Layer 5 of a small transformer language model trained on English Wikipedia (9 layers, counted from 0, width 64).
A neuron's activation on a vector x is squared ReLU(weights . x), where the dot is the dot product.

Input weights of the MLP neurons that the questions are about. A number n stands for (n - 500) times 0.0015.
n28: 794,388,595,331,597,375,342,568,269,563,225,514,739,518,568,631,420,417,615,510,538,527,430,397,607,576,530,238,442,188,519,592,540,559,599,704,595,647,730,423,572,446,515,657,340,401,463,533,481,493,546,410,478,449,641,808,435,522,323,449,534,537,542,489
n54: 378,398,509,498,594,363,569,596,412,507,523,695,647,505,622,561,406,653,460,558,569,449,404,217,693,549,681,607,469,403,574,630,406,571,624,595,585,570,540,432,540,378,604,612,528,563,416,485,582,380,310,455,406,490,413,511,416,542,484,379,584,713,220,479
n58: 541,467,433,628,606,274,617,473,442,682,420,519,696,682,617,320,418,716,584,701,357,332,524,346,578,482,607,596,393,527,519,630,628,445,712,508,541,546,249,387,583,568,411,559,454,321,422,420,279,498,480,526,461,216,585,479,264,285,530,430,700,439,461,672
n68: 475,385,390,586,766,431,494,527,662,486,477,682,441,522,617,575,416,606,481,594,672,343,529,224,699,525,584,315,402,304,519,633,590,538,674,634,471,638,791,441,549,295,611,626,478,528,479,373,440,496,549,330,401,299,575,558,353,442,559,309,584,494,513,490
n69: 489,593,390,434,720,472,219,460,649,590,589,660,645,378,440,421,515,545,649,442,527,426,548,611,492,306,348,532,559,341,488,417,644,580,442,781,584,932,758,457,581,438,678,486,589,435,357,351,329,427,272,362,553,509,756,498,396,478,528,547,674,636,220,402
n81: 798,592,636,326,538,679,513,643,577,503,402,599,547,434,372,481,506,584,738,481,496,537,477,398,433,561,600,527,305,459,689,411,647,600,553,530,500,463,557,450,505,389,473,526,552,292,593,482,490,313,376,516,520,458,463,639,432,412,422,536,668,513,31,374
n101: 486,484,661,534,734,618,442,253,418,630,658,270,465,344,406,298,510,530,757,425,562,280,561,465,704,525,397,442,438,480,656,402,580,462,689,483,744,483,482,452,804,299,669,557,547,387,602,416,250,419,335,574,367,367,427,640,470,525,542,518,484,468,620,453
n102: 502,468,459,498,310,392,681,242,481,511,431,324,883,529,588,508,539,667,580,588,420,411,698,570,546,542,359,471,434,442,478,724,401,496,586,522,442,862,484,385,610,489,683,414,252,465,442,468,487,643,469,524,287,711,495,477,508,406,329,542,727,472,506,270
n103: 631,406,402,529,575,266,579,369,526,855,481,606,693,97,620,719,517,439,534,607,402,518,609,475,483,448,493,656,314,493,639,388,585,488,615,743,484,625,526,479,524,289,513,530,524,629,575,392,364,373,441,235,368,413,456,713,329,451,381,556,696,554,469,362
n106: 616,549,577,548,437,364,449,470,364,644,438,491,683,268,653,685,485,751,486,419,375,648,784,481,514,375,582,644,543,502,460,347,347,392,456,568,542,555,459,511,464,395,281,640,567,431,446,463,505,417,394,359,430,444,381,787,392,371,461,668,816,328,601,313
n110: 417,394,597,561,722,536,238,511,691,541,479,361,611,247,570,635,584,610,613,584,562,497,639,422,338,791,596,303,680,549,477,462,180,522,369,505,265,567,530,466,544,454,531,448,549,493,540,605,518,429,486,466,380,470,560,534,501,527,478,410,375,425,386,259
n132: 712,424,525,444,330,689,332,339,491,691,275,349,623,375,433,434,347,572,488,361,344,503,527,596,639,548,563,552,413,536,515,416,553,543,704,442,515,608,382,498,484,515,440,353,695,359,393,403,430,455,656,592,568,331,524,661,594,447,445,313,595,350,301,504
n133: 584,376,650,455,430,390,517,426,620,546,398,521,523,606,476,359,353,531,588,506,682,412,499,455,458,532,561,338,294,637,469,400,412,587,629,482,595,651,319,459,651,553,625,598,368,574,844,286,442,662,463,415,460,505,613,407,256,333,278,513,497,423,274,451
n149: 701,475,663,656,608,360,561,302,722,561,246,567,589,482,557,539,500,548,613,611,582,400,490,281,375,365,579,522,491,294,547,402,637,621,764,592,451,651,753,301,460,508,523,616,496,383,469,308,377,632,400,339,387,629,744,618,397,488,677,320,780,385,440,315
n152: 521,420,625,591,581,534,502,528,577,506,553,352,514,540,561,378,297,567,553,217,585,276,761,429,356,650,542,306,599,393,707,555,441,485,711,493,494,590,665,314,683,667,546,595,713,376,493,349,552,515,360,445,403,240,605,438,465,462,423,614,632,545,346,584
n162: 691,759,333,524,591,533,600,454,417,611,579,420,799,211,487,452,519,519,767,527,511,609,508,576,630,580,627,561,434,516,403,619,650,391,751,505,306,679,459,280,486,208,432,432,409,466,552,561,370,503,329,384,407,584,370,547,581,225,356,534,497,446,494,261
n167: 394,545,664,465,346,610,278,628,320,668,680,618,720,429,555,577,421,678,595,551,409,408,397,483,734,500,519,447,635,484,490,370,509,414,712,461,571,536,448,490,643,417,519,636,587,552,449,561,256,489,557,524,279,302,676,401,514,508,308,555,478,554,298,318
n188: 502,403,759,577,526,489,314,626,394,667,618,582,511,322,579,466,460,497,463,273,875,261,373,441,694,728,723,248,528,467,415,537,265,612,529,515,392,602,497,272,451,444,689,534,345,416,613,505,449,438,404,225,467,521,606,607,474,396,744,628,432,644,462,512
n203: 513,373,416,522,601,591,453,357,546,517,465,683,568,514,360,658,615,633,502,528,603,478,573,340,793,597,531,354,410,468,342,519,540,487,452,429,466,797,570,395,366,510,438,508,452,484,292,379,135,394,554,603,365,568,625,522,318,472,516,661,473,713,201,415
n222: 632,667,458,640,521,444,400,506,547,689,259,369,669,338,610,814,413,575,439,661,528,561,469,225,689,442,537,552,347,475,523,410,681,670,843,421,481,514,438,300,747,542,329,410,458,583,430,425,393,484,391,428,358,429,429,560,505,492,550,314,555,552,458,629
n228: 522,449,579,438,653,450,490,403,540,592,336,506,497,351,414,667,570,689,434,483,632,437,468,370,443,856,536,586,550,496,463,390,425,319,547,391,503,621,540,475,381,328,589,501,660,460,662,345,603,408,408,681,335,286,581,459,523,526,336,650,606,527,501,290
n230: 665,450,621,468,451,505,381,390,314,538,597,671,696,238,532,362,625,679,597,583,456,552,639,542,449,551,487,596,367,392,402,518,580,643,396,292,547,430,513,545,561,476,629,598,596,520,524,266,139,440,521,344,380,470,629,754,351,444,378,569,698,584,589,448
n231: 520,558,404,614,675,414,473,381,479,478,459,573,548,564,605,658,567,650,544,277,553,429,423,369,719,441,610,636,387,206,740,465,702,430,585,613,318,795,658,382,465,517,492,693,417,441,488,423,383,508,456,389,482,556,470,438,585,399,456,284,645,580,394,399
n240: 588,629,405,580,469,603,434,711,553,470,554,584,479,279,521,430,528,598,590,421,590,303,549,391,746,687,574,603,430,552,324,582,598,623,456,534,431,631,561,466,479,414,463,620,523,518,437,571,515,572,442,381,559,322,549,624,299,426,524,337,448,588,508,285
n244: 758,296,532,453,569,526,470,751,579,501,505,512,705,247,568,382,658,710,642,574,541,375,287,424,892,680,560,585,501,577,374,526,542,353,634,635,447,580,705,290,798,495,660,748,695,454,476,314,557,300,331,440,446,514,252,570,482,393,367,411,611,480,290,468
n260: 397,423,631,660,538,534,602,273,549,820,521,542,529,302,755,449,298,768,633,263,716,478,530,468,476,638,527,490,515,464,599,361,470,466,499,512,483,542,538,474,455,514,505,466,417,516,399,492,481,603,337,629,381,522,698,416,443,454,692,576,409,603,430,451
n270: 463,495,817,478,456,576,295,491,288,489,538,467,564,491,606,404,394,701,689,547,536,653,701,392,653,569,601,420,342,493,507,469,404,469,663,538,553,551,415,498,608,372,472,447,400,465,702,524,333,620,394,322,607,405,528,487,284,254,457,538,478,536,442,576
n306: 665,627,653,400,666,717,261,519,438,659,341,416,523,359,505,422,410,821,708,259,618,515,678,376,612,625,344,480,472,414,387,504,397,641,513,469,229,550,346,457,461,519,750,596,484,550,666,423,445,231,483,396,638,491,493,485,499,477,437,472,603,546,413,411
n339: 611,513,581,395,446,572,277,333,528,430,505,462,598,204,465,265,304,623,558,550,539,420,718,440,619,674,519,344,575,552,544,460,302,500,489,536,384,483,696,393,419,621,747,672,587,478,548,409,576,495,375,352,480,447,579,600,385,505,503,619,671,546,536,643
n344: 515,590,632,526,496,656,295,579,467,750,528,606,439,487,426,583,422,502,610,380,400,250,494,478,670,496,605,453,363,448,496,651,474,684,477,652,575,617,649,382,621,721,318,649,342,353,484,639,538,402,515,529,486,512,641,460,313,411,504,395,463,412,551,421
n362: 484,290,491,499,700,359,443,543,418,575,399,588,396,505,567,538,552,657,679,592,675,455,491,349,401,514,623,498,390,294,637,438,457,395,634,393,379,531,677,470,505,437,568,500,652,440,601,655,352,594,406,560,225,555,480,411,491,412,429,594,544,538,517,556
n364: 543,405,692,535,653,511,542,424,602,588,454,493,433,310,397,491,390,475,586,636,521,302,413,435,372,501,646,264,390,418,540,693,440,830,616,461,685,675,568,423,422,580,443,621,377,455,602,570,429,352,368,443,446,355,512,687,464,547,363,564,494,542,158,401

Each question shows a token from some text and the vector x that enters the MLP there. A number n stands for (n - 500) times 0.012.

" of": 507,474,477,376,501,422,435,510,471,409,574,407,538,580,457,474,508,528,505,553,431,668,583,681,513,446,481,672,608,559,496,360,458,466,500,368,400,382,490,554,331,372,541,534,464,711,495,372,566,367,537,522,608,487,496,526,535,649,487,484,508,524,629,432
The neuron with the highest activation: n106

" to": 439,482,416,518,540,444,363,329,536,462,472,474,283,530,484,477,568,430,495,466,584,605,552,658,482,480,340,543,519,531,521,482,457,495,390,409,474,521,521,624,319,500,543,554,513,821,460,499,462,481,516,427,583,505,501,521,500,584,574,592,632,457,500,565
Which neuron fires most, and how strongly? n69, at about 1.2

",": 500,494,334,436,371,512,505,517,458,579,421,582,466,503,464,479,412,329,461,535,565,580,510,494,429,510,571,499,426,538,585,497,539,626,467,512,453,259,373,615,467,708,429,520,537,631,573,584,549,423,707,547,507,528,472,341,441,648,516,506,523,479,495,463
The neuron with the highest activation: n344

" houses": 533,565,505,519,395,432,459,458,481,367,550,533,420,495,519,520,586,404,516,468,445,546,471,507,464,510,489,480,442,474,483,450,505,626,476,507,542,487,510,740,488,496,508,399,485,868,390,451,526,431,584,419,565,529,377,410,442,724,502,510,465,626,443,483
Which two neurons fire most, strongest first? n230, n103

" ×": 728,491,501,435,491,455,534,516,420,250,442,540,494,441,452,355,569,407,651,565,476,670,415,596,522,691,465,587,518,575,514,381,511,397,463,478,516,306,475,565,512,447,546,508,486,524,424,441,560,458,523,472,571,594,548,454,504,635,435,441,434,560,538,524
The neuron with the highest activation: n244

"14": 533,559,497,531,380,443,626,479,522,224,528,560,544,426,410,477,572,459,660,555,538,558,478,611,615,634,560,564,457,568,373,475,504,403,468,422,489,328,538,437,352,439,435,469,597,575,446,486,551,489,559,498,566,530,463,423,574,621,453,409,409,478,685,492
The three highest activations, in order: n162, n240, n244

" mid": 477,416,500,539,537,624,555,449,532,444,494,444,240,580,471,513,516,498,579,562,456,521,381,569,492,471,439,338,525,679,371,578,418,571,586,531,517,380,484,365,373,453,516,476,574,710,536,535,548,576,633,450,521,505,527,359,488,624,431,554,386,513,548,525
The neuron with the highest activation: n133

" PD": 528,580,403,449,386,569,534,577,442,351,485,483,448,492,433,569,606,374,493,590,317,571,613,596,576,443,453,487,592,486,540,524,528,396,614,524,394,527,406,386,376,703,422,527,424,624,488,595,627,571,576,473,435,568,409,392,588,556,423,470,471,542,570,404
The neuron with the highest activation: n102

" HMS": 506,489,490,481,573,387,533,431,498,218,616,549,322,474,448,456,642,466,558,473,471,449,512,615,552,519,478,487,553,453,622,477,448,579,568,476,422,424,502,664,552,432,396,526,428,672,483,429,609,381,513,353,499,568,554,524,500,601,409,527,430,494,631,610
Which two neurons fire most, strongest first? n101, n230

" the": 492,447,608,477,459,499,412,502,409,301,495,477,298,460,514,483,517,322,555,414,531,507,463,590,517,509,510,487,455,740,553,460,482,551,508,503,463,424,457,554,446,490,514,441,519,620,520,520,576,346,665,403,557,548,763,438,488,565,477,600,441,577,564,512
Which neuron fires most, and how strongly? n188, at about 2.5

"s": 494,572,547,431,490,517,483,437,499,202,475,473,472,585,453,512,358,358,519,563,502,654,560,610,484,531,561,577,528,495,547,367,483,517,566,500,486,550,425,748,367,523,483,475,449,589,512,417,471,625,451,392,570,650,440,460,598,585,454,504,370,510,480,494
The neuron with the highest activation: n270

"er": 536,579,305,542,548,545,540,504,487,133,484,529,469,569,549,436,512,534,543,562,534,471,490,440,546,480,512,585,449,586,547,546,447,484,420,597,373,380,423,652,409,515,479,554,510,716,497,544,440,510,427,536,560,527,504,431,430,687,443,489,435,504,474,512
Which two neurons fire most, strongest first? n240, n54

" (": 541,561,306,429,486,563,535,562,491,476,570,476,538,637,485,392,512,495,480,479,520,634,438,515,412,432,466,479,444,395,487,604,580,584,619,454,486,380,341,570,532,712,405,498,422,483,564,573,489,490,564,561,734,494,355,353,535,533,397,402,435,570,558,490
The neuron with the highest activation: n58

" cannon": 523,662,395,477,575,396,616,495,460,259,578,499,352,493,532,407,504,463,555,682,456,551,503,479,525,503,502,586,520,519,549,595,517,540,535,417,455,539,466,629,499,406,367,448,428,712,380,459,528,501,487,394,567,613,465,389,537,672,469,507,396,516,516,440
Which neuron fires most, and how strongly? n162, at about 1.8

"-": 526,493,581,321,444,486,570,404,493,433,408,534,443,657,558,544,544,340,629,504,417,553,535,538,540,494,485,446,528,501,533,536,533,456,400,588,515,414,523,604,319,468,430,502,427,308,532,491,409,350,593,575,566,458,541,560,549,748,505,431,455,563,524,648
Which neuron fires most, and how strongly? n28, at about 5

" at": 463,517,460,459,551,476,344,408,521,469,544,481,332,586,518,424,536,383,493,409,444,538,630,727,535,565,397,593,492,567,549,584,516,511,426,442,560,434,507,694,322,467,404,509,461,697,448,416,554,396,520,411,568,538,466,547,445,492,447,606,629,477,491,603
The neuron with the highest activation: n230

" and": 527,418,502,466,494,514,516,444,515,398,464,606,361,443,490,475,489,412,367,581,541,631,448,509,434,492,419,501,516,556,495,451,399,522,442,540,458,292,484,609,372,606,466,573,582,756,460,471,490,563,435,517,549,401,607,582,476,766,608,475,576,513,429,503
The neuron with the highest activation: n339

" hit": 586,494,417,653,535,429,511,510,490,334,578,482,377,472,488,514,585,409,605,549,496,646,539,522,406,580,362,570,540,513,454,593,540,486,484,499,401,525,545,646,374,353,437,427,528,756,404,409,462,510,558,384,519,484,496,484,466,707,502,510,393,533,435,502
The three highest activations, in order: n103, n240, n110

" Ex": 474,433,523,475,580,587,742,492,477,259,500,399,472,728,518,477,605,484,467,485,394,661,492,580,455,517,534,483,602,577,542,585,501,427,558,386,440,416,473,667,448,541,539,495,387,497,489,542,498,595,471,484,577,554,418,345,448,372,432,481,457,469,505,491
The neuron with the highest activation: n102

" mm": 574,539,450,474,561,442,627,530,452,285,556,527,447,410,359,453,559,479,636,563,453,707,526,607,527,557,542,493,552,514,527,488,523,504,561,445,369,476,378,553,422,440,520,438,535,563,456,433,562,496,490,508,631,600,438,332,630,678,412,434,356,453,560,384
Which neuron fires most, and how strongly? n162, at about 7.5

"escu": 483,615,404,498,431,431,440,476,614,262,550,578,363,574,403,537,548,470,383,529,617,509,526,487,570,485,456,513,557,487,461,552,519,342,565,519,412,456,448,548,480,408,458,515,405,760,478,567,488,608,491,556,622,511,540,634,383,656,492,444,390,463,463,569
The three highest activations, in order: n240, n68, n203

" V": 416,550,490,479,539,490,614,562,508,199,430,471,394,639,407,563,462,441,495,466,650,420,621,555,435,676,471,486,590,480,544,546,389,426,481,452,482,421,502,501,491,610,584,536,461,708,447,437,644,508,537,468,507,386,463,438,552,590,470,536,356,500,517,512
The three highest activations, in order: n152, n228, n110

"may": 523,490,401,574,492,510,438,445,697,338,525,561,397,525,510,599,467,524,456,525,585,396,450,424,535,459,381,356,636,592,421,533,534,480,477,464,422,498,382,615,432,538,525,567,309,738,462,469,483,539,559,487,500,609,480,492,506,692,598,394,490,421,518,554
The three highest activations, in order: n68, n203, n110

" channel": 404,484,417,534,500,549,500,532,496,270,453,513,307,418,514,607,539,483,528,434,451,527,441,427,526,476,446,537,553,467,487,546,578,420,573,466,389,479,552,630,454,580,485,476,488,776,406,452,620,443,501,332,420,664,539,500,559,666,552,539,463,619,537,474
The neuron with the highest activation: n231

" dec": 640,453,511,526,449,572,649,552,531,325,621,343,268,612,506,497,473,354,507,507,458,498,507,508,590,522,428,497,625,644,453,687,392,470,572,487,420,434,456,601,465,487,425,472,350,468,361,500,517,583,483,514,595,509,581,480,487,410,513,523,450,580,585,519
Which neuron fires most, and how strongly? n240, at about 0.19

" but": 562,491,507,577,493,578,550,541,505,390,415,543,415,559,465,536,414,474,423,471,500,588,370,351,434,481,635,500,656,602,530,421,479,491,533,530,360,393,451,637,402,638,478,603,413,622,396,442,481,493,524,446,576,458,584,475,427,734,668,503,521,372,417,475
The neuron with the highest activation: n149

"\n": 512,514,568,574,493,473,585,469,581,408,509,445,242,536,552,494,594,457,583,530,359,516,513,479,478,521,470,491,570,510,504,396,596,535,573,474,469,457,453,509,530,553,488,512,401,255,505,487,513,428,565,608,491,461,437,502,402,836,404,586,423,562,475,585
The neuron with the highest activation: n101

" ": 451,588,404,379,584,657,561,583,591,559,435,467,487,529,362,451,503,403,336,593,452,526,510,476,296,484,547,450,500,605,552,528,468,654,383,492,582,419,476,441,484,535,370,626,551,620,400,599,544,400,612,502,626,486,577,404,530,486,383,451,455,452,523,619
Which neuron fires most, and how strongly? n364, at about 1.3

" 1": 480,599,542,541,521,607,476,496,373,307,388,536,360,569,404,509,546,423,570,643,527,448,417,557,387,589,610,619,544,547,453,425,468,441,431,486,552,439,551,562,528,414,443,496,565,589,317,407,559,391,448,559,577,551,366,544,539,665,488,463,375,544,631,593
The neuron with the highest activation: n228

" Ga": 498,392,435,598,598,642,539,446,503,104,444,429,355,551,449,493,547,573,421,549,544,455,510,471,508,635,482,539,659,570,575,535,482,456,460,429,516,428,506,568,384,556,509,492,436,623,505,531,568,462,653,544,521,443,499,533,472,475,411,439,487,585,455,526
Which neuron fires most, and how strongly? n228, at about 1.3

"2.3": 549,563,590,573,327,554,539,468,469,413,469,563,560,378,335,585,553,456,624,505,461,680,522,606,559,441,486,397,521,549,481,580,511,526,521,524,495,291,495,491,477,492,328,450,526,512,429,562,465,385,561,514,610,577,500,329,543,508,529,459,321,492,696,529
The neuron with the highest activation: n162

" by": 512,527,488,473,578,421,395,481,521,524,563,458,332,467,443,476,494,476,541,470,506,645,615,692,481,446,401,605,514,502,528,429,389,484,431,469,536,434,505,658,414,421,500,550,418,807,415,394,456,399,551,395,618,422,514,587,437,604,546,573,459,460,584,564
The three highest activations, in order: n230, n106, n103

"th": 526,434,539,532,450,570,491,512,465,453,563,545,498,593,549,442,561,338,613,430,517,498,577,481,476,508,489,507,483,692,381,586,399,423,442,412,470,363,391,592,364,514,539,511,481,744,565,566,482,533,504,446,480,575,611,268,521,620,385,542,345,542,559,510
Which neuron fires most, and how strongly? n133, at about 1.7

".": 570,532,482,551,444,470,687,476,587,459,447,559,351,470,522,468,545,481,547,380,499,563,487,321,563,461,535,619,608,347,512,440,517,501,505,490,565,361,476,790,334,553,515,598,464,396,461,443,537,386,552,501,467,449,595,485,404,662,481,533,473,470,478,577
The neuron with the highest activation: n149

" has": 552,497,556,503,333,515,556,529,398,587,448,497,461,457,400,586,524,421,596,431,304,558,570,491,446,383,459,522,374,666,388,486,513,564,500,494,574,410,522,615,433,582,508,520,409,645,337,479,487,443,673,632,568,490,391,505,495,548,583,608,595,546,349,487
Which neuron fires most, and how strongly? n132, at about 4.5

"-4": 343,574,516,568,458,283,418,489,566,304,395,446,441,487,502,416,673,502,517,479,503,542,589,582,519,538,444,632,511,495,457,665,468,438,490,417,430,497,480,508,446,498,410,458,467,683,497,338,577,559,572,567,458,548,510,544,574,644,470,514,385,547,669,483
Which two neurons fire most, strongest first? n102, n228

" reviewer": 528,446,321,513,591,393,586,535,473,315,474,473,353,549,652,618,561,434,422,549,524,512,429,343,488,441,551,515,382,435,526,402,506,505,451,432,546,428,479,597,458,570,494,527,534,732,413,513,643,533,437,567,463,551,491,525,532,755,484,449,521,546,508,479
Which neuron fires most, and how strongly? n54, at about 4.5

"mp": 513,539,540,521,469,495,580,521,556,253,462,379,440,463,482,508,469,508,476,534,594,569,521,450,399,546,463,444,528,558,485,539,486,544,404,572,428,489,550,673,381,438,488,525,422,812,446,617,475,603,503,468,542,514,496,367,422,680,616,487,368,522,420,436
Which neuron fires most, and how strongly? n110, at about 3.5

" Fernando": 437,479,498,554,626,395,474,580,500,244,564,465,298,505,455,478,453,329,458,473,457,532,531,499,626,529,489,496,553,559,521,469,479,532,451,488,460,494,495,644,509,582,414,580,610,691,605,423,439,539,623,450,600,508,394,568,388,494,439,438,360,577,610,586
Which two neurons fire most, strongest first? n240, n68

" torpedo": 406,604,458,487,613,484,630,549,483,324,591,395,324,448,496,381,510,455,587,553,527,576,442,601,474,512,448,552,544,543,604,497,562,470,527,435,335,455,413,551,599,348,371,527,461,645,528,475,572,476,421,383,506,565,429,513,657,679,469,509,387,537,595,500
Which two neurons fire most, strongest first? n162, n101